Layer 12 of a small transformer language model trained on English Wikipedia (26 layers, counted from 0, width 128).
A neuron's activation on a vector x is SiLU(gate . x) times (in . x), where the dot is the dot product.

Input weights of the MLP neurons that the questions are about. A number n stands for (n - 500) times 0.00087.
n5 gate: 593,347,558,412,577,445,367,589,661,365,386,407,522,490,385,522,461,364,514,341,614,371,576,599,453,537,447,581,553,547,752,468,496,342,598,356,519,378,833,446,384,430,625,510,601,385,355,511,551,568,417,482,349,337,484,420,564,500,319,204,617,580,400,496,326,460,572,522,418,714,496,418,548,624,702,310,496,489,511,806,354,500,246,546,544,358,500,425,561,504,377,747,460,194,287,331,618,302,605,485,443,585,526,550,500,393,408,384,558,571,572,434,404,486,493,344,480,581,386,404,305,469,594,574,778,376,395,504
n29 gate: 756,398,434,512,616,547,394,449,427,368,418,610,685,580,480,520,545,434,372,485,738,445,342,707,638,781,119,219,398,562,512,433,379,328,601,596,607,394,532,527,657,441,437,493,425,584,500,534,529,526,562,430,462,473,477,473,186,465,542,504,488,442,504,437,631,488,557,619,587,978,628,643,625,703,615,631,602,582,593,470,447,383,477,489,653,477,600,580,387,647,515,548,609,552,410,713,504,511,369,559,401,557,564,621,457,341,421,631,92,583,558,335,472,322,531,622,622,754,716,444,422,518,559,367,317,300,500,524
n45 gate: 507,622,492,450,542,528,488,554,514,694,608,593,783,525,446,519,326,408,648,441,536,500,413,412,635,232,492,538,559,382,535,614,374,634,332,508,648,427,528,379,568,478,662,345,445,290,594,548,766,448,504,462,718,508,680,466,574,635,526,488,317,723,396,343,675,423,522,432,531,484,428,476,623,334,489,613,427,493,587,611,500,614,664,728,423,182,553,272,666,542,467,676,744,631,354,566,440,329,613,570,601,709,660,404,333,317,489,530,564,508,666,546,650,727,347,329,556,496,500,521,488,485,493,427,717,563,317,787
n66 gate: 544,612,627,348,541,56,574,405,446,349,644,813,596,676,662,688,493,673,686,456,399,587,345,529,391,459,496,566,480,340,479,583,589,409,266,508,387,401,568,614,460,535,545,454,362,440,622,448,328,183,504,344,903,589,556,496,441,368,630,483,340,406,574,602,450,521,669,460,685,689,381,729,486,548,637,283,562,464,643,612,412,361,524,452,483,333,638,661,411,488,638,689,664,477,381,508,466,511,439,496,733,340,471,424,583,660,436,602,541,450,350,235,620,464,327,296,440,644,540,482,385,465,311,512,437,660,343,583
n67 gate: 554,693,527,863,403,424,626,567,398,469,394,621,634,754,634,472,305,371,368,549,445,476,342,504,692,418,628,488,466,562,312,515,520,480,598,685,404,661,661,481,558,511,261,460,548,553,411,542,609,560,628,473,350,550,393,377,305,131,704,667,368,508,504,507,402,559,489,596,349,608,504,524,654,304,415,421,264,320,546,542,307,473,508,331,579,469,477,656,532,585,665,508,748,422,523,522,410,594,627,496,538,496,508,432,441,781,455,612,515,441,558,512,221,443,629,334,579,551,576,868,367,459,690,339,556,484,359,433
n81 gate: 351,478,518,396,408,349,414,519,396,291,292,608,193,431,534,530,454,633,364,243,312,176,497,597,758,559,492,489,518,382,379,528,699,533,551,427,515,355,578,551,475,574,530,538,357,417,493,421,620,550,330,430,503,573,601,591,421,738,380,474,588,379,627,429,545,641,370,235,579,470,411,643,558,557,472,361,687,646,526,608,511,419,644,543,634,456,456,677,416,617,596,538,452,717,574,667,493,404,610,451,308,469,451,479,508,637,346,193,511,665,314,515,414,406,459,316,483,570,669,510,255,619,706,459,493,458,571,545
n94 gate: 422,718,594,476,445,419,520,496,493,327,373,715,656,559,472,681,479,457,392,412,411,647,403,413,473,290,577,603,469,461,468,674,631,476,596,610,52,337,485,751,309,492,428,482,480,488,535,273,698,477,596,512,548,469,672,804,508,659,551,613,658,547,560,288,260,421,527,585,379,480,476,376,689,385,331,596,392,375,261,485,565,504,565,549,353,625,714,473,447,465,496,347,358,481,322,644,485,496,590,484,454,554,544,848,464,358,512,210,484,628,558,627,392,642,496,412,533,472,481,404,389,541,822,385,504,415,274,536
n102 gate: 371,647,562,616,249,612,508,727,464,635,699,748,531,562,465,201,642,271,526,357,551,324,518,574,565,589,444,551,556,118,504,686,440,496,424,652,452,324,664,692,328,581,359,647,484,553,584,319,615,526,653,500,599,653,636,500,322,363,557,361,504,446,254,630,558,477,652,443,425,504,496,584,682,301,555,441,316,545,465,654,583,299,610,519,543,608,427,667,528,385,530,345,589,452,531,272,589,330,450,374,284,471,341,470,512,360,270,354,642,508,622,738,563,455,543,362,518,640,591,573,590,563,476,422,466,592,463,681
n156 gate: 334,519,619,558,427,478,620,578,608,554,353,460,695,734,624,473,348,311,584,630,696,477,606,601,439,365,694,512,276,431,540,567,440,457,506,540,512,578,433,771,405,420,341,582,319,447,298,365,443,421,768,485,584,432,484,485,543,349,508,398,492,137,547,585,299,334,583,511,394,543,381,452,605,377,617,610,449,489,584,474,436,412,673,556,706,477,769,530,619,599,578,303,550,449,500,607,585,461,401,312,557,633,409,272,488,406,130,420,569,332,671,578,683,406,357,621,489,728,324,587,566,387,558,787,474,468,482,410
n176 gate: 575,262,324,588,431,650,577,659,388,561,581,348,391,514,643,613,466,711,518,571,601,384,489,477,628,616,543,192,489,439,453,482,579,438,800,437,315,372,331,325,549,299,558,436,751,553,587,444,675,555,601,389,369,481,579,360,402,512,269,500,531,264,415,426,432,411,331,496,684,575,604,414,677,310,416,387,461,389,565,418,504,423,620,707,732,389,553,365,321,671,459,728,622,555,542,714,461,600,599,387,654,512,414,392,559,440,601,515,432,254,477,229,550,511,496,496,535,454,481,731,523,653,633,542,629,389,570,348
n188 gate: 581,514,656,369,426,517,477,327,549,433,271,556,307,486,357,295,209,593,292,460,549,470,532,654,393,466,504,564,554,604,638,461,319,309,606,693,317,384,534,426,478,418,353,397,302,387,474,475,625,424,451,396,487,117,494,404,443,733,471,424,414,704,432,661,629,522,474,291,241,592,653,715,528,500,439,428,489,428,530,612,522,537,376,507,421,352,577,686,658,556,586,718,533,645,556,557,514,403,493,564,504,445,515,569,462,496,565,470,559,439,552,372,500,544,403,371,455,301,387,628,436,685,460,417,705,312,197,713
n202 gate: 415,599,594,606,268,612,470,644,440,369,428,404,676,461,420,420,402,421,560,595,571,462,201,455,385,647,403,511,544,406,744,305,632,333,650,504,477,610,535,470,615,360,489,577,469,463,340,768,434,506,695,289,444,292,310,422,431,542,244,257,455,575,496,583,444,281,504,333,419,673,639,787,574,544,435,611,530,565,351,427,412,402,449,638,659,556,611,397,582,754,540,504,421,353,655,529,566,370,358,538,404,492,450,631,393,577,302,410,303,550,500,637,652,632,610,511,649,625,419,425,405,647,587,553,620,608,363,439
n5 in: 368,685,634,567,525,309,632,660,599,349,422,560,468,566,539,791,462,514,367,555,397,649,480,344,653,426,358,631,469,486,627,490,405,692,512,358,634,408,555,654,395,322,507,497,540,573,580,314,372,536,610,620,320,263,328,535,529,418,465,457,634,391,504,388,398,489,514,636,428,529,486,500,465,370,513,371,454,221,504,579,528,458,541,534,507,553,326,403,401,328,429,460,648,336,603,371,406,405,601,525,448,441,413,682,482,435,332,367,535,723,305,472,493,514,709,676,390,457,548,621,283,644,585,589,442,500,230,399
n29 in: 650,367,459,351,626,268,594,564,559,470,183,591,368,587,399,462,443,500,525,460,440,264,560,515,346,500,657,511,511,537,450,340,427,631,609,416,686,556,445,566,489,373,537,575,473,817,504,551,645,642,828,530,520,702,576,507,527,384,559,481,630,408,287,240,673,641,602,624,602,614,363,540,479,407,546,394,346,800,703,442,525,556,406,661,631,585,478,267,465,434,386,580,541,419,496,661,377,552,599,579,398,640,542,342,598,616,547,393,629,492,643,567,489,359,317,492,507,381,507,443,381,426,707,534,285,645,500,598
n45 in: 486,382,585,364,472,520,435,550,305,628,558,450,544,677,439,591,631,436,439,594,443,759,520,432,292,299,563,407,407,799,401,373,378,608,520,518,515,777,493,624,422,527,576,526,529,553,327,531,387,372,567,579,362,549,555,383,734,338,585,548,696,383,331,623,470,719,486,672,522,577,589,484,423,729,616,373,587,593,436,601,503,496,388,296,352,649,507,567,718,290,448,434,361,636,633,490,490,517,394,489,409,444,643,680,409,549,361,532,341,344,525,450,319,266,557,511,454,439,657,645,540,439,551,442,390,621,640,365
n66 in: 569,542,613,437,531,354,638,555,430,741,358,893,417,431,176,424,686,543,467,580,400,630,641,240,411,414,278,539,530,601,416,447,447,437,516,779,604,626,478,764,508,452,472,612,328,546,465,565,515,540,680,336,363,600,463,624,544,342,527,504,590,232,480,789,463,555,439,450,524,508,672,570,291,345,645,428,409,553,624,553,645,527,389,530,472,407,573,634,597,213,609,444,399,559,331,500,550,536,523,548,347,434,536,663,297,557,363,616,427,361,562,346,366,374,716,436,291,535,470,370,496,374,656,712,357,480,683,464
n67 in: 421,365,476,640,188,432,465,504,359,372,409,657,666,347,454,539,438,416,467,510,467,542,398,342,545,339,461,339,456,406,321,594,576,297,466,594,332,633,744,535,531,480,391,500,525,493,310,330,662,426,461,549,353,569,300,593,297,489,655,322,507,500,423,430,396,441,360,346,536,468,692,334,411,429,407,674,355,611,573,334,456,625,354,450,395,600,448,565,486,514,544,607,576,583,423,409,429,568,372,617,725,712,725,426,564,520,524,631,631,372,469,602,408,415,399,465,503,616,442,582,451,523,549,297,477,310,650,443
n81 in: 665,347,528,560,423,392,189,351,549,510,331,352,539,507,592,418,635,851,437,714,556,320,540,553,459,687,558,380,578,339,489,402,329,549,537,616,522,405,461,653,562,397,405,549,593,521,639,322,386,414,503,511,546,431,707,510,356,433,455,590,475,563,603,510,618,623,586,465,618,647,279,301,514,337,339,489,450,365,399,497,551,447,346,588,642,389,431,356,449,333,412,414,542,413,599,426,619,438,410,464,531,651,374,544,575,442,428,618,673,507,559,486,638,380,655,618,377,570,756,475,507,407,351,613,618,388,460,332
n94 in: 306,472,547,515,427,578,467,249,435,515,577,307,381,500,470,746,431,401,452,472,541,500,479,677,590,298,587,548,482,566,553,725,545,607,700,265,245,364,217,722,370,566,629,490,638,500,381,529,588,634,514,361,391,410,359,373,414,511,699,579,394,485,360,539,459,533,382,489,646,275,716,401,416,496,444,537,626,599,645,621,479,317,518,486,404,551,612,554,689,504,651,590,431,524,489,606,439,650,493,481,611,415,541,337,742,571,368,362,674,507,482,426,452,514,709,723,487,599,422,566,441,281,510,559,303,534,731,496
n102 in: 646,390,479,298,707,332,383,546,685,577,294,673,364,385,372,360,756,571,567,585,580,411,447,276,622,585,500,620,411,686,638,659,653,308,537,453,663,507,594,626,507,527,625,536,388,275,654,424,425,524,563,426,559,399,597,448,395,603,406,475,504,314,283,415,352,631,438,382,403,486,694,548,613,555,601,525,507,609,647,507,579,493,476,704,543,447,528,469,584,423,466,356,563,393,546,503,558,628,427,500,396,634,677,582,568,466,706,556,591,708,744,607,411,341,482,697,581,521,552,471,362,389,456,433,619,420,574,626
n156 in: 555,615,507,522,629,192,796,571,472,567,608,507,553,431,530,719,720,407,507,403,511,631,662,597,474,399,489,429,540,659,553,204,239,537,409,581,614,560,340,316,489,507,545,486,591,580,636,565,676,513,514,437,412,628,535,364,572,534,559,454,489,592,433,372,614,455,605,635,667,367,452,633,472,514,348,417,496,407,246,651,486,426,779,421,665,485,438,460,646,478,322,432,644,415,653,411,592,552,452,213,493,231,435,608,643,290,652,275,493,617,584,650,541,435,478,636,445,586,211,473,493,525,566,451,521,431,638,330
n176 in: 457,533,440,540,718,478,619,266,544,564,537,468,462,588,452,370,539,645,322,565,602,378,475,361,649,723,625,389,406,487,424,558,566,412,500,441,651,243,658,730,387,692,330,556,442,675,577,592,381,474,364,487,532,477,457,294,524,663,639,352,604,450,395,542,767,385,698,374,528,741,517,512,547,533,423,575,483,468,453,422,474,399,592,494,463,467,391,421,535,634,603,552,507,340,557,519,478,434,450,514,540,298,221,500,674,467,474,677,417,579,566,717,486,618,507,503,441,392,464,627,480,410,601,558,464,659,461,675
n188 in: 322,828,408,414,642,543,317,543,537,628,547,226,475,576,514,431,679,511,631,490,443,435,503,640,433,614,445,432,404,411,405,397,717,557,439,390,420,593,353,210,440,534,593,569,431,291,391,611,480,349,597,336,363,493,671,250,649,500,602,580,518,401,349,623,417,493,361,535,314,478,496,410,394,479,653,355,554,627,514,400,483,617,563,582,496,376,381,563,688,592,558,391,607,432,611,476,618,510,563,258,591,425,474,621,478,545,580,486,672,406,388,446,561,535,275,645,624,511,341,458,525,507,579,389,339,504,718,714
n202 in: 442,567,531,448,545,383,500,528,562,628,566,595,669,370,665,369,494,326,566,476,444,622,579,472,230,378,382,768,695,462,443,343,414,563,497,557,493,559,490,617,671,408,294,513,383,537,631,534,587,234,520,566,573,524,530,569,514,567,620,681,351,493,392,530,386,653,456,452,528,141,587,338,386,517,457,422,261,570,593,375,568,379,456,450,297,514,596,558,683,610,547,326,590,523,458,467,462,355,404,507,670,464,571,524,641,476,436,624,579,581,524,573,689,425,493,380,471,772,683,569,622,474,700,580,604,407,603,489

Each question shows a token from some text and the vector x that enters the MLP there. A number n stands for (n - 500) times 0.01.

"ew": 218,500,619,622,596,471,365,645,401,545,368,413,538,364,673,516,463,462,611,472,508,330,702,493,490,343,495,465,429,435,537,575,669,495,476,792,423,448,343,459,304,554,542,739,579,387,377,246,242,518,606,494,510,500,487,359,420,450,630,459,522,587,304,444,454,479,392,483,446,452,544,292,347,492,403,605,480,755,584,526,578,513,432,603,548,582,521,566,444,490,475,295,352,467,606,632,584,484,425,522,469,563,614,715,524,432,540,525,571,458,524,659,558,336,729,568,544,767,609,506,510,464,473,327,535,573,434,501
The most active neuron and its activation: n102, at about 5.6

"ri": 487,547,472,476,712,617,419,696,500,299,399,363,399,443,411,550,727,585,477,535,614,734,438,708,569,446,429,506,676,524,681,388,597,404,526,421,451,459,503,339,521,390,409,672,714,659,583,486,493,530,584,586,509,507,463,431,466,660,337,437,451,508,391,440,369,450,425,491,396,463,470,496,323,561,565,417,454,423,485,344,368,605,384,406,527,638,503,485,369,567,498,494,502,509,648,585,476,459,503,527,598,414,503,376,438,405,600,644,196,409,430,572,729,459,638,413,573,661,506,356,621,561,585,352,582,507,414,482
Which neuron lights up most? n202

"ft": 453,550,499,453,678,573,573,563,368,459,583,386,450,450,393,426,391,633,643,372,325,615,609,486,548,487,597,619,397,465,413,480,425,429,423,568,438,407,449,652,669,537,461,544,401,386,415,454,345,475,656,409,486,346,507,505,606,623,641,551,566,393,703,491,441,505,574,377,632,541,534,558,210,479,491,573,421,479,377,513,552,345,467,549,349,451,470,578,629,603,409,356,505,452,529,371,556,453,645,582,380,473,431,503,656,500,614,496,642,562,541,532,362,420,570,422,487,473,302,443,677,421,288,577,507,504,471,540
The three highest activations, in order: n66, n188, n67

"9": 456,640,426,346,417,483,458,577,435,512,379,425,588,550,479,466,779,510,542,453,462,590,526,546,614,504,335,469,398,513,476,474,572,438,410,650,446,408,250,406,457,439,422,530,515,462,428,452,504,489,379,536,533,579,546,536,487,349,529,494,381,605,413,488,742,509,403,405,556,535,569,295,251,625,505,593,544,653,504,508,422,490,517,359,601,632,631,477,690,541,534,734,449,570,537,481,618,537,551,371,508,570,695,406,410,577,470,514,651,482,487,521,509,579,365,504,489,527,493,619,355,479,437,450,419,404,496,517
Which neuron lights up most? n5

".\n\n": 322,485,505,471,527,503,472,448,643,500,568,532,575,736,526,447,403,476,579,500,446,492,613,412,541,499,478,412,506,549,446,501,566,507,400,554,438,529,408,642,447,394,468,570,508,457,552,554,616,538,529,459,469,479,565,411,475,632,440,450,449,437,459,568,533,484,580,629,456,449,567,341,158,602,477,388,513,280,534,533,390,541,441,450,441,408,468,515,485,545,543,497,554,435,601,433,498,670,446,275,406,630,442,494,467,536,410,506,481,473,401,471,493,485,480,439,596,449,285,654,592,471,469,585,458,484,462,426
Which neuron lights up most? n156

"m": 422,586,599,728,412,529,507,389,531,494,603,699,650,288,498,418,335,561,483,506,374,404,664,563,571,376,441,542,323,451,568,619,626,557,505,579,416,390,303,530,498,411,411,362,442,518,437,518,299,504,532,560,519,385,426,367,483,716,408,478,432,468,513,525,259,356,459,477,392,440,507,323,360,581,346,558,665,549,320,509,437,569,605,492,237,662,508,549,673,389,447,425,559,610,587,437,580,493,435,337,368,330,497,570,654,576,605,430,589,343,495,562,290,681,668,556,497,545,534,470,359,490,437,548,707,465,539,590
Which neuron lights up most? n94

"ou": 718,633,510,368,383,548,394,499,521,540,544,409,454,607,605,543,465,518,486,602,547,582,358,512,405,529,475,564,515,540,377,740,436,516,514,648,565,381,479,452,519,719,760,557,604,632,366,778,499,522,616,379,497,403,529,478,316,654,489,463,370,512,323,568,558,423,537,425,469,455,277,337,383,701,429,426,600,434,554,456,374,640,445,326,459,586,469,420,331,545,767,311,439,505,552,401,513,480,570,407,677,673,494,510,354,419,484,365,566,428,592,542,779,465,645,407,391,534,474,382,654,555,401,424,450,380,406,565
Which neuron lights up most? n5

" in": 612,591,451,499,574,568,555,477,522,503,403,518,396,394,586,366,430,420,415,464,520,417,679,490,491,520,552,545,464,444,538,465,477,432,372,419,419,466,393,623,360,502,396,600,498,481,426,541,674,537,285,545,562,531,471,452,621,638,540,688,409,689,415,327,590,482,418,475,481,534,516,386,197,530,504,509,470,594,474,687,461,462,465,626,606,553,432,507,545,349,619,571,493,407,465,452,482,509,439,341,571,557,456,584,541,460,416,506,460,563,434,441,562,333,537,598,567,326,475,534,483,567,372,524,548,492,558,503
Which neuron lights up most? n188

"k": 501,410,654,603,467,661,571,518,414,515,563,516,549,252,586,725,491,476,546,449,386,346,567,456,521,295,576,642,543,538,243,519,383,446,515,699,318,394,625,530,414,505,504,661,423,468,396,276,346,489,582,482,523,576,514,368,474,414,497,575,444,498,494,436,450,337,288,494,298,387,455,400,367,413,596,390,514,453,390,403,859,602,296,441,539,558,618,335,665,695,420,433,428,474,663,488,636,612,464,326,505,496,588,510,554,524,535,374,608,540,571,337,467,446,420,557,438,298,488,507,445,623,414,312,531,639,578,394
Which neuron lights up most? n94

"U": 399,479,600,378,532,517,580,512,432,608,595,394,438,527,501,582,689,673,386,502,525,639,373,593,430,412,592,777,501,510,481,510,678,631,510,377,543,195,353,568,565,428,335,811,345,634,537,515,482,509,619,590,497,778,521,502,384,399,561,492,485,474,474,709,687,550,487,484,331,470,430,363,269,525,470,359,377,374,325,459,508,632,551,456,614,498,525,628,412,528,375,435,556,458,622,386,595,464,507,520,607,553,538,464,625,380,567,449,458,516,491,416,319,502,551,564,516,573,478,523,420,424,393,607,542,629,581,517
The three highest activations, in order: n66, n67, n156

" de": 364,525,373,501,581,476,478,616,386,585,465,403,539,375,579,331,433,448,576,584,482,602,553,581,462,547,355,554,405,551,502,503,423,252,489,406,439,571,602,345,527,465,457,564,532,479,478,653,558,599,479,570,506,412,383,508,560,538,395,615,481,506,337,511,563,536,448,403,411,639,431,244,243,561,436,629,496,587,461,397,671,541,641,555,525,624,521,400,366,399,717,490,497,443,487,672,477,494,483,445,611,628,481,543,465,682,619,521,454,535,376,357,633,409,522,471,541,487,524,588,532,572,420,498,526,443,493,432
Which neuron lights up most? n202

" (": 580,599,516,601,377,441,608,565,601,607,494,510,590,523,534,422,500,403,540,554,451,408,629,305,427,460,382,570,590,494,574,481,623,535,436,653,364,511,424,538,521,502,409,689,567,437,452,487,563,509,475,396,395,478,537,425,363,603,284,488,499,464,600,534,645,540,453,389,436,513,405,337,298,574,430,629,341,649,512,605,559,644,360,448,607,492,469,566,485,591,584,664,562,457,511,510,554,546,391,804,359,506,534,481,546,359,796,658,471,481,722,537,637,515,463,523,509,493,571,620,574,750,311,378,561,594,414,596
Which neuron lights up most? n202

"ad": 387,392,488,496,559,456,436,614,532,352,659,576,521,387,709,464,487,683,422,465,352,695,583,463,534,584,521,302,579,503,448,725,398,535,473,607,412,537,455,513,625,521,471,440,415,504,470,442,168,528,436,552,558,520,496,457,419,382,654,343,465,337,314,323,560,410,503,581,641,352,529,663,294,557,487,727,496,543,422,767,577,414,519,362,617,642,459,343,647,557,480,485,391,586,500,315,532,476,460,656,379,562,562,450,479,442,493,456,763,539,586,473,489,522,528,635,354,509,330,484,599,467,408,345,524,471,444,262
Which neuron lights up most? n188

")": 456,449,515,349,412,497,411,402,569,590,504,292,553,430,601,440,592,480,713,622,419,456,440,477,640,668,528,447,563,644,354,606,432,615,416,497,509,320,494,576,560,580,510,691,508,573,342,568,526,476,425,631,547,596,493,487,269,410,353,498,558,566,397,654,567,619,523,564,572,503,580,419,259,577,528,576,407,480,536,428,523,491,412,379,378,545,537,426,480,567,466,505,560,500,332,329,413,344,437,611,497,438,611,525,494,757,387,541,424,313,489,491,453,399,473,725,446,488,430,576,448,617,391,460,543,617,437,467
The most active neuron and its activation: n156, at about 0.65

"est": 509,339,421,612,392,559,407,395,448,451,284,445,387,425,406,288,457,593,527,445,457,571,555,439,644,290,560,357,405,498,383,605,626,504,516,360,446,594,522,400,328,292,561,521,514,664,526,388,420,539,448,412,548,576,452,504,507,403,530,433,643,310,481,573,716,433,671,708,608,462,746,439,404,672,447,334,579,608,384,516,503,560,552,537,567,363,460,391,586,357,443,540,506,553,570,279,464,544,505,899,435,622,593,584,761,523,684,314,576,455,453,561,529,382,488,374,538,440,545,475,662,492,455,347,422,490,483,825
The two highest activations, in order: n202, n156

" ev": 332,534,508,448,501,518,390,543,412,611,486,441,516,439,523,408,483,594,605,378,464,570,468,441,498,589,538,533,374,532,609,551,603,698,470,522,515,593,567,652,626,413,408,530,624,478,514,631,503,615,446,457,511,615,421,558,538,548,498,487,419,555,572,469,651,468,499,476,507,582,632,391,224,598,581,502,520,521,547,436,511,579,666,526,571,522,318,443,396,620,546,523,511,528,514,635,411,567,489,595,585,524,581,378,493,361,357,445,751,437,436,398,527,443,503,345,388,260,460,630,516,510,574,505,464,593,484,339
The three highest activations, in order: n102, n156, n176

"enn": 530,565,471,341,548,488,544,395,507,609,396,642,476,494,524,515,558,746,429,440,416,396,457,598,369,517,597,605,483,605,552,450,543,608,529,891,724,440,428,408,619,488,442,577,338,425,329,524,507,529,406,720,528,660,502,327,425,477,523,542,452,593,721,556,568,648,482,465,393,506,530,517,326,403,633,279,566,491,549,573,489,503,293,437,495,403,331,539,425,496,485,588,600,469,613,597,544,534,526,559,409,593,480,593,427,490,601,460,455,305,350,381,647,502,614,71,416,620,527,365,515,419,621,547,411,278,410,632
The three highest activations, in order: n66, n81, n188

"ra": 479,444,376,512,394,546,246,476,513,498,660,647,458,528,510,457,458,488,565,424,407,552,496,787,560,613,572,395,583,468,518,513,697,421,529,421,637,555,421,539,522,450,384,583,608,516,557,638,485,534,498,464,578,468,466,352,440,430,524,448,438,590,415,364,704,482,611,277,362,331,384,484,397,538,356,575,561,506,337,338,550,652,613,653,217,629,539,410,497,463,665,588,579,460,582,553,562,466,441,539,417,514,355,526,546,480,705,748,254,442,520,530,485,631,706,334,556,667,561,495,401,555,508,761,620,285,654,781
The most active neuron and its activation: n202, at about 1.3

"ib": 433,661,346,352,409,607,416,339,496,540,730,612,552,352,607,279,480,512,422,497,478,535,664,655,506,630,544,635,486,483,549,465,465,384,494,522,785,619,491,489,359,536,402,683,517,709,499,694,373,569,343,472,532,580,435,342,367,520,317,390,609,347,432,540,601,503,581,321,378,223,401,510,407,405,423,647,693,494,556,398,558,639,592,554,196,489,514,490,400,529,534,465,530,488,439,503,551,489,635,556,605,390,640,560,641,484,593,419,525,329,453,625,484,523,523,375,360,561,525,538,498,519,596,656,400,472,498,461
The three highest activations, in order: n5, n45, n29

" ex": 513,467,374,513,570,495,422,630,393,630,604,333,507,514,669,430,507,427,564,455,424,527,549,406,575,472,635,481,398,516,467,465,539,564,458,471,604,567,523,501,464,514,549,595,548,434,487,488,546,625,554,623,471,486,362,649,469,554,554,612,437,456,459,608,614,441,507,384,476,554,504,415,264,632,436,698,487,522,354,486,425,602,490,542,513,590,326,519,662,421,618,572,621,498,486,600,425,566,585,421,523,380,460,735,552,489,548,543,599,438,493,445,450,477,439,423,506,541,543,616,701,419,376,560,543,505,469,394
Which neuron lights up most? n29

"ara": 596,397,480,378,584,537,352,619,481,571,436,379,515,368,506,466,462,470,491,677,440,587,381,586,699,456,250,615,561,494,378,678,727,618,471,387,424,596,468,516,490,354,482,690,469,628,523,464,535,487,494,645,603,554,499,391,478,487,505,407,593,503,331,414,584,602,586,497,452,487,467,534,284,601,431,521,593,493,525,418,556,525,546,580,708,509,610,372,627,596,456,468,547,504,525,342,477,448,487,568,463,696,785,411,565,431,711,575,599,390,297,373,583,490,729,525,530,551,583,335,621,545,317,649,484,456,381,570
Which neuron lights up most? n156

"old": 572,300,485,475,580,456,439,434,436,602,323,336,479,350,751,667,447,456,483,420,450,423,498,407,479,348,468,685,337,490,352,744,511,477,482,525,576,519,289,630,617,578,645,413,469,290,439,351,376,503,482,483,550,378,500,489,563,685,618,671,373,526,689,430,387,522,644,653,439,528,536,249,301,516,537,547,660,671,438,608,646,508,469,461,541,257,509,474,563,482,538,652,628,594,525,435,487,419,439,592,580,442,709,422,378,400,537,676,506,585,375,462,538,529,612,471,447,536,529,618,369,519,515,334,546,552,495,430
Which neuron lights up most? n45

" and": 489,476,433,570,412,470,654,469,465,475,574,512,529,476,356,455,472,496,473,485,624,484,528,545,534,606,453,479,470,514,515,443,512,493,305,592,563,408,539,515,452,531,589,548,513,399,558,459,521,463,336,608,582,463,474,500,521,491,497,359,542,426,489,362,566,439,491,481,452,530,426,150,273,525,612,429,420,434,458,583,411,583,450,633,507,569,488,506,499,541,560,604,485,472,476,453,430,570,534,402,463,507,564,401,471,512,494,430,572,517,554,557,552,532,530,434,438,552,505,626,543,540,306,595,350,603,594,501
The most active neuron and its activation: n202, at about 0.21

"it": 462,438,462,553,419,689,577,578,519,600,527,502,440,534,472,619,471,578,453,285,407,634,769,379,568,417,501,486,369,771,601,306,517,471,523,494,388,590,489,398,424,433,508,467,660,661,314,594,401,528,556,527,493,495,472,587,545,495,618,530,380,269,456,524,436,517,694,555,583,407,150,207,434,396,479,715,348,634,748,483,424,487,469,636,761,514,519,349,506,629,561,549,608,417,624,367,531,544,668,503,407,426,456,503,559,588,500,630,469,414,584,427,492,414,728,573,471,397,548,513,501,489,557,513,560,604,659,394
The two highest activations, in order: n156, n102

"F": 485,644,407,460,648,469,418,427,390,600,498,478,493,547,612,537,584,579,507,563,470,715,490,580,449,478,757,545,416,449,586,448,284,518,457,407,307,505,394,625,407,557,417,811,486,606,508,505,534,494,637,551,521,580,505,520,463,687,432,432,455,467,491,661,585,509,448,599,620,642,540,198,256,481,562,480,459,382,282,468,690,580,481,571,594,623,390,525,548,545,289,517,287,565,453,564,544,525,549,623,493,569,601,604,568,419,650,489,392,432,282,626,382,614,561,574,483,587,392,470,547,372,519,566,429,432,690,468
Which neuron lights up most? n94

" pl": 401,522,470,515,406,415,460,496,476,474,590,321,480,426,623,429,513,462,465,411,388,597,639,565,670,620,366,429,607,415,480,591,557,266,480,624,546,590,510,546,557,502,485,549,624,466,591,646,505,607,547,420,408,400,347,474,584,585,490,423,498,576,555,566,538,401,551,500,409,460,407,576,265,466,542,575,359,496,461,461,479,549,575,517,504,469,448,465,441,367,541,451,514,570,563,468,418,661,485,521,518,509,568,433,504,574,454,645,604,409,412,483,522,555,536,563,394,443,615,561,416,482,419,292,547,336,524,577
The two highest activations, in order: n67, n29

",": 512,434,528,632,526,401,574,382,501,439,442,434,498,551,572,545,449,371,599,583,542,484,513,534,485,513,473,490,523,565,413,548,587,467,316,602,574,377,542,513,545,376,513,581,469,355,484,560,409,412,304,517,525,594,523,578,559,641,325,552,520,570,529,491,483,447,489,533,576,415,512,327,250,537,555,566,513,567,525,430,594,418,466,542,411,566,517,480,569,552,498,491,514,500,589,459,424,520,627,475,454,552,456,474,525,441,386,507,489,420,431,481,443,541,607,433,454,409,464,501,540,534,294,539,472,590,541,503
The most active neuron and its activation: n29, at about 0.38

" Se": 367,439,541,489,463,469,398,571,422,600,534,345,420,470,510,521,456,399,436,559,437,487,472,554,557,434,457,495,563,575,571,406,488,579,551,538,414,509,391,648,628,497,447,570,536,691,355,654,604,601,544,545,456,302,468,588,522,452,386,440,288,644,454,372,627,560,535,426,521,524,567,247,250,563,487,536,361,636,427,480,564,583,603,480,498,490,570,468,701,528,561,413,582,448,304,319,405,509,563,509,516,594,536,465,341,667,568,509,529,489,385,442,561,578,640,413,361,524,440,444,564,449,538,530,379,582,619,386
The two highest activations, in order: n202, n102

"c": 461,648,484,445,464,644,583,568,489,433,656,461,550,521,422,375,454,447,495,552,441,389,487,573,562,660,401,464,516,543,574,429,343,623,604,307,441,461,541,380,416,502,465,490,528,521,659,612,602,579,548,538,580,458,450,450,546,513,408,426,499,407,566,501,547,438,380,604,450,475,326,452,350,521,414,307,355,549,331,400,364,545,436,563,364,434,385,421,574,334,634,515,437,607,577,634,413,522,656,449,393,437,597,534,477,511,460,350,511,116,467,504,458,602,716,455,362,588,454,532,560,553,463,471,454,498,728,511
The most active neuron and its activation: n67, at about 0.11

"b": 458,503,269,621,536,595,241,428,344,565,695,574,487,354,567,418,550,476,413,468,328,407,527,555,438,676,557,444,349,571,317,517,301,361,566,574,464,599,535,423,374,579,406,407,585,468,553,605,488,611,533,450,571,619,448,274,544,437,434,454,397,515,320,456,637,488,515,442,553,557,472,413,448,409,648,772,478,502,664,520,543,623,346,463,557,537,562,489,534,585,540,533,460,583,394,636,585,623,408,391,435,375,575,551,553,404,478,572,520,430,432,694,472,402,547,666,548,311,389,526,473,571,504,462,431,605,514,461
The two highest activations, in order: n176, n5